Layer 8 of a small transformer language model trained on English Wikipedia (16 layers, counted from 0, width 128).
A neuron adds its activation times its output weights to the MLP's output. To switch it off is to set its activation to zero at one token and run the rest of the model.

Output weights of the MLP neurons that the questions are about. A number n stands for n times 0.0057.
n7: -40 -33 6 -1 -2 47 -40 27 39 -4 0 40 -22 -56 28 2 -17 -42 -23 -24 -22 -19 -10 -23 26 8 -22 30 19 6 -3 -15 5 -4 1 -20 18 38 25 30 19 1 28 -60 -45 -27 -13 31 34 2 7 -2 -26 4 -18 2 41 -20 -16 -12 -4 3 1 25 -11 -44 -12 29 2 -24 21 12 -24 71 -52 -32 39 30 13 -11 34 -3 -28 19 38 9 -21 9 9 11 13 32 -28 8 -35 -21 23 -16 21 20 -6 -34 54 -11 -21 -30 -22 -5 -15 31 -33 -10 5 17 -49 -6 26 43 31 -4 -25 50 6 32 51 -24 -12 -10
n66: -20 8 -6 -36 -14 51 -4 -9 33 30 -43 -9 -2 -38 -17 -4 3 -1 68 -37 -44 -40 16 33 -4 -21 -35 38 -35 30 63 40 -12 2 -16 -60 50 2 71 -2 20 62 -42 -9 19 -19 19 -38 -17 -15 31 -24 18 28 1 3 2 20 -30 43 -37 12 -44 -17 -34 8 -14 4 36 29 -19 -38 -19 28 -23 -1 33 -20 -1 -10 -3 31 27 -9 46 -25 -9 5 -6 -24 -39 9 18 -23 -14 -43 30 2 9 -1 -44 -28 15 -42 -27 -13 14 -49 -34 -1 -6 17 -31 -32 -19 -32 -5 6 -38 -6 -45 -13 8 27 -18 12 13 -25
n93: 49 14 21 16 -19 -22 63 -27 -4 -77 -23 3 11 -40 -23 -4 3 -14 21 -18 -16 22 25 12 -4 13 -31 -11 1 23 15 -41 -4 21 -10 -9 -27 -22 21 -2 -18 -8 26 37 -20 -54 -37 -63 26 54 -1 -14 13 27 7 12 0 -14 25 -14 -30 10 10 -20 26 -34 3 46 4 -28 -37 -20 -6 -31 26 -53 33 1 5 -7 9 6 3 18 44 -42 5 -36 33 9 31 -27 37 22 63 -15 -23 -12 27 -6 -12 -73 26 33 20 -22 -50 -19 -2 6 8 -17 12 -12 13 24 16 7 -26 21 -11 9 4 11 -56 3 -6 77
n104: 25 -16 1 7 -37 5 15 19 0 29 2 34 -25 -11 26 -63 32 -10 7 -21 37 -8 48 -14 -16 71 2 -20 -22 -14 -9 1 10 -26 -27 5 15 25 -2 -17 11 -18 26 45 -1 -20 -1 16 -9 20 5 33 -38 -25 -30 -12 33 10 8 13 -7 -25 2 29 -27 -9 -30 -3 33 18 22 38 1 -23 -26 -1 53 -63 -25 1 -3 -6 44 -39 14 24 -13 36 -23 31 27 -1 -34 17 5 26 -40 -32 -7 -15 2 -25 23 -4 -54 12 -66 -3 24 46 -5 -24 4 16 -23 -23 5 -2 20 8 -17 43 32 32 -29 18 -4 44
n127: -16 0 -1 -7 34 -13 15 16 21 -10 27 -47 -26 -12 23 18 -25 -6 9 15 19 -40 -13 -30 -17 42 -29 -11 4 -16 -33 -11 26 -24 -14 34 -8 3 1 12 -9 7 -29 -36 16 7 -51 14 4 13 -22 21 34 25 6 -24 8 -9 -17 -22 -20 -66 28 42 -1 36 25 3 1 22 31 -24 -34 2 -37 -45 51 7 35 13 -26 5 14 9 -20 11 0 -5 -18 29 30 5 40 6 20 -1 4 -24 -45 -11 -16 -23 3 -13 -27 -20 -16 3 -2 -20 -46 55 40 -26 29 -4 38 47 4 25 1 8 63 3 6 13 -11 -15
n172: 6 -25 10 44 12 -33 -20 -4 20 10 36 25 -42 29 -14 9 -46 -15 -32 25 -5 -28 12 24 -2 21 12 45 28 31 -55 2 -5 27 1 -29 34 -6 35 -1 28 16 -37 -6 3 23 1 41 25 -20 -5 26 49 28 -16 16 -18 22 9 10 15 -18 -7 47 16 2 36 -37 55 -2 -20 18 16 -25 64 -12 28 -33 14 21 35 -8 -22 -6 -26 -7 -6 -7 51 27 6 26 -4 -18 -80 -44 37 -17 17 2 37 30 5 3 -39 -31 -30 38 66 -34 49 40 -19 -27 -17 -7 -23 3 6 -40 40 -36 29 -34 -4 21 30 -13
n254: -22 23 29 15 2 -14 24 -18 14 5 -18 -7 1 -2 12 -42 14 -20 6 -15 -26 -8 -1 -9 24 4 -41 -17 20 1 15 7 -12 7 28 13 -16 14 -26 -9 -8 30 -19 -19 -8 -51 26 12 -26 7 45 -5 -17 -22 11 -10 -18 18 19 21 48 17 16 32 31 13 -46 64 9 -21 32 -29 -26 37 1 35 -3 37 -31 -32 45 -4 -12 -7 76 11 26 -20 -62 18 60 -6 -10 -7 -13 9 -27 50 47 4 -22 -14 -4 -11 1 -9 3 -13 -46 -41 21 -29 5 37 21 0 52 -9 28 -27 -13 29 47 -5 35 -5 -17 0
n272: 21 15 63 2 2 -60 16 -45 -26 8 -26 7 -35 -34 -1 0 -9 -36 -19 -31 22 -23 -55 -5 15 -26 -25 -17 -42 -22 -2 6 -30 62 -36 33 -10 -5 -38 -12 36 17 -9 48 15 -9 5 9 -14 -14 -6 -4 -6 -16 2 24 -94 -8 26 5 -16 -1 0 19 8 -16 -46 -18 -33 42 17 52 20 51 62 -8 -48 -23 51 -24 -4 18 8 -22 -6 22 9 11 3 -3 10 -7 37 -28 21 -10 21 4 46 15 -6 -20 -21 -29 -22 -8 -2 -2 -68 -23 9 -37 10 -12 -35 -31 14 34 6 10 -10 -28 -10 -21 1 13 -12 -24
n299: 17 -11 21 7 16 12 -3 -55 -36 30 41 10 -25 16 -22 -2 75 17 3 11 -4 -10 26 6 41 11 14 -9 10 0 28 -22 4 -29 29 -1 -16 40 -9 -35 7 13 -57 2 -9 -8 55 -18 2 10 -21 17 38 11 -3 -8 15 -17 21 9 29 27 -3 27 14 6 8 -17 -9 -14 18 21 -16 15 -45 -33 25 7 31 4 -15 45 17 9 -3 15 -6 -1 49 4 -46 -34 -7 31 15 35 1 38 32 3 -49 0 -21 65 -17 18 -36 -20 -25 1 -16 -24 -11 -23 -5 16 -12 42 -28 -11 70 22 4 -11 -18 5 -49 -4
n313: 24 35 55 -27 15 20 48 25 5 20 20 -2 39 25 -28 14 -36 -4 -30 -67 -6 17 2 -72 -37 4 15 -15 3 23 25 19 -4 -36 2 18 -20 0 15 23 -6 -14 -13 -20 23 -6 -17 9 -31 45 25 9 -33 22 -2 3 -17 21 52 -30 21 23 -23 -10 14 -19 -45 40 -31 -20 -4 -47 1 -52 18 -12 -15 -15 12 36 -12 12 55 -5 9 40 -11 8 22 7 2 -13 -12 18 -24 -23 -7 9 -4 -40 17 -26 -17 -5 1 17 14 -32 -16 -32 33 -36 -11 -23 15 6 4 -18 -39 13 -30 20 -42 -1 -61 -22 -4 -18

Each question names a token from some text and the token that comes next. It shows the activations a of the neurons there, in the order above. A number n stands for n times 0.53.

Then comes g, the gradient of the next token's log-probability with respect to the MLP's output, scaled to length 1. A neuron's effect is roughly proportional to its activation times (output weights . g). A number n stands for n times 0.0043.

" to", then "w"
a: -1 0 -14 5 0 0 -1 1 -5 -1
g: 22 -44 3 6 4 7 -46 14 14 -27 14 16 -13 3 22 -3 -19 -2 25 -10 25 13 24 -17 6 21 -13 16 22 -9 19 34 -20 -7 -19 -16 6 4 24 18 8 13 -41 -19 -26 -9 -40 17 25 -11 -17 5 -5 2 32 26 -23 -16 15 49 -15 37 -8 -21 -22 -8 13 16 -1 37 -12 -29 -12 -13 -15 15 27 0 -29 22 -8 3 24 1 4 5 -1 29 28 -1 54 -25 13 17 17 7 -6 4 -4 13 7 -15 29 1 -54 -2 -11 -18 -43 -13 -24 33 12 -34 -12 -12 -11 12 -13 7 -9 28 -17 6 6 -5 -23 -33
Switching off which neuron hurts the next token most? n104

"f", then "ice"
a: -1 -1 0 0 0 0 -3 -2 0 0
g: 26 -26 17 51 -30 7 -4 11 24 29 -34 -20 -18 -19 11 -17 -33 -14 29 -29 15 -27 14 -16 13 -34 10 13 -37 -5 4 20 10 -7 -23 13 51 -7 -25 -11 -9 7 -11 -12 -12 -8 7 7 11 21 -3 -7 -42 27 35 -7 -21 -4 11 10 -29 18 6 -21 39 -5 4 -2 -34 12 18 25 15 -4 5 1 41 24 -28 -22 -15 4 11 -12 -15 -7 -5 27 -20 28 -18 -34 -11 29 40 7 0 25 -13 -23 -10 8 -11 9 -11 -5 -8 -26 -29 -6 44 -12 -45 -5 18 -5 -10 -18 -3 5 -12 14 22 18 30 0 -12 -11
Which neuron, switched off, raises the next token's probability most? n254

"end", then "ers"
a: 0 -3 5 -2 1 0 0 1 1 -1
g: 22 11 -16 -14 3 -12 -5 1 -7 8 -7 9 45 -3 2 -2 38 -36 0 9 -5 -17 -4 -10 -10 -27 -25 -18 2 1 -6 6 -21 36 -32 -20 -37 15 -1 -7 19 -8 -8 -31 -19 25 37 -6 -12 -14 -20 -21 -34 -6 21 8 -21 11 -18 -43 -15 22 35 21 -13 -2 5 -46 -5 -21 -2 50 -27 39 -23 27 -13 13 -15 -11 -3 22 -12 -20 22 25 12 14 -2 4 -30 -4 -6 26 -22 1 -12 27 -5 -18 -34 0 -34 19 27 1 39 25 -39 4 1 25 7 35 29 3 -6 -7 -1 8 6 11 -31 14 37 3 2 30
Which neuron, switched off, raises the next token's probability most? n93

"ia", then " in"
a: -1 0 0 0 1 0 0 -1 0 -33
g: -2 30 -16 29 14 -16 13 -13 -35 -10 16 42 -7 -20 3 7 5 43 -5 5 -7 32 -8 -13 -27 14 32 -12 7 -8 -34 3 4 -2 27 11 -5 1 -33 -14 17 25 31 -23 26 8 12 39 2 -38 25 21 14 -7 -11 25 -2 12 12 2 -25 -23 38 0 3 -7 -19 -6 -22 -8 15 14 -27 3 -35 -8 33 20 -17 11 -7 -51 26 -6 -27 22 12 -37 -15 37 -20 10 -13 3 9 -3 -5 11 -15 -7 -7 13 -3 3 0 -6 21 -15 -4 -12 48 22 -18 32 -42 -12 13 13 11 -9 19 31 35 22 42 8 15 -23
Switching off which neuron hurts the next token most? n313

"oc", then "le"
a: 1 1 0 -1 -2 0 0 0 -1 1
g: -11 -14 8 26 -15 14 -9 33 -20 -2 18 10 -8 -5 -23 5 -19 23 31 12 6 -5 -32 16 14 -24 -27 -13 -18 25 24 -2 -3 -10 11 32 8 -17 9 -18 14 61 -5 64 -1 -20 -6 -24 10 -11 -17 11 -17 13 -62 -42 10 -21 -33 -22 3 13 8 -24 2 -40 -24 -2 30 -8 -24 8 -8 0 25 -1 16 5 15 -8 -35 22 9 3 -37 -19 19 0 17 2 6 -10 22 -39 7 1 -7 -3 36 4 16 0 54 23 -8 20 -12 -3 9 17 -5 17 20 -17 -14 14 -17 -19 3 -5 0 4 25 -35 8 -18 -29 -17
Which neuron, switched off, raises the next token's probability most? n313

" m", then "ot"
a: 0 2 -2 0 0 1 0 0 0 1
g: 13 -15 8 -13 2 16 -20 9 -6 8 -19 -10 13 14 -7 -23 -5 24 38 10 -23 20 -17 -10 -45 -2 -17 25 -20 26 12 33 10 45 -22 -16 10 20 -12 24 -17 6 7 27 19 -12 -4 -4 -9 -11 16 -35 30 -9 32 12 -18 -33 17 26 -9 -6 -29 17 39 -6 29 -34 -6 17 2 18 -13 10 9 -2 -13 2 12 -11 24 1 -16 -31 -10 -14 10 0 5 -39 14 0 8 32 31 -9 41 0 -22 -21 -55 -15 -29 8 -44 -7 19 -19 -17 -30 16 -36 8 -32 19 -16 -18 23 -8 2 5 27 -8 -14 17 17 -4 -42
Switching off which neuron hurts the next token most? n66

" st", then "ru"
a: 2 0 -7 1 -1 0 0 -9 0 0
g: 29 -42 24 -14 12 10 -33 -11 3 -28 -33 -8 0 -4 16 -21 19 -34 -26 -11 -5 -46 -4 -8 -22 -23 -9 0 33 13 4 -17 -27 -14 61 -12 -7 -18 3 -58 16 28 -1 19 -31 2 42 -8 -15 -20 -20 -1 -8 3 4 -2 -14 5 4 3 -18 -11 17 2 -34 -29 3 -3 1 9 -38 2 10 5 -11 44 -4 6 17 17 -7 1 -23 2 34 -5 7 22 6 -34 -18 -15 12 -7 -11 2 -3 13 -17 -20 53 -16 25 12 -34 -14 12 -22 14 -18 -9 26 20 -13 -4 46 9 0 17 -17 18 -36 -4 24 19 7 10 3
Which neuron, switched off, raises the next token's probability most? n272

"ct", then "ions"
a: 0 -1 -1 0 -1 0 0 -1 0 -14
g: 1 -26 -3 1 -12 -2 31 -5 5 -3 2 0 -42 9 54 22 -8 17 -13 8 19 9 -23 -11 24 -7 12 1 -11 8 -9 -8 26 -21 19 -1 0 18 -1 30 -30 4 11 -24 33 -19 -23 -16 -4 9 -8 -26 39 -8 -25 27 7 -16 11 -27 1 -10 -34 16 -7 29 4 -20 -21 -34 -3 -39 5 9 -19 0 -27 4 -26 -10 18 27 -2 26 7 -26 4 -10 21 -11 -27 3 23 -10 -27 44 -18 -13 7 16 10 -16 21 12 -33 -26 0 38 47 -46 -14 -19 15 -5 1 -37 9 -9 13 30 0 1 46 -6 31 -12 39 9
Switching off which neuron hurts the next token most? n313

"is", then "e"
a: 0 0 0 -2 0 1 0 3 0 0
g: 4 24 28 -22 -2 34 18 16 -10 39 -21 1 -38 30 32 -21 -20 4 -26 25 6 10 12 -21 -27 -14 -24 -12 -2 29 23 -21 22 20 34 -32 22 21 -10 -12 -5 -34 -2 33 -6 -37 -34 -2 -7 12 17 -3 12 -10 3 2 15 -23 4 2 11 10 14 -31 -17 12 9 -32 0 7 -8 3 39 -30 -13 -19 19 6 16 -5 -12 18 6 29 -21 -17 -3 22 1 -9 9 0 -25 37 -18 -19 21 4 -36 3 15 22 13 15 20 22 10 -18 -6 -33 -40 -12 -34 34 30 -12 10 -33 -8 37 34 -1 28 5 11 -1 -17 26
Which neuron, switched off, raises the next token's probability most? n272

" B", then "ak"
a: 0 0 0 -1 -3 2 0 0 0 0
g: 5 2 -12 24 30 7 1 16 8 -23 -7 4 -21 -10 -10 35 -34 21 11 -53 14 17 27 5 34 -10 -14 -38 6 -21 23 -28 0 -4 -3 -42 18 -3 28 -33 -8 -15 -2 -9 6 1 -16 11 -11 -13 12 -20 -11 -27 -6 -15 4 -2 10 -22 1 -15 12 -17 -5 32 26 -23 -16 -23 19 -16 18 3 8 -16 14 -1 20 -31 -11 3 28 14 -16 -38 -7 21 2 -5 6 3 2 -3 21 29 3 -15 -12 15 28 -44 27 -34 11 -9 -42 -48 56 12 40 12 -14 34 29 -14 -10 21 -7 5 -22 31 5 -6 10 6 -6 -36
Which neuron, switched off, raises the next token's probability most? n127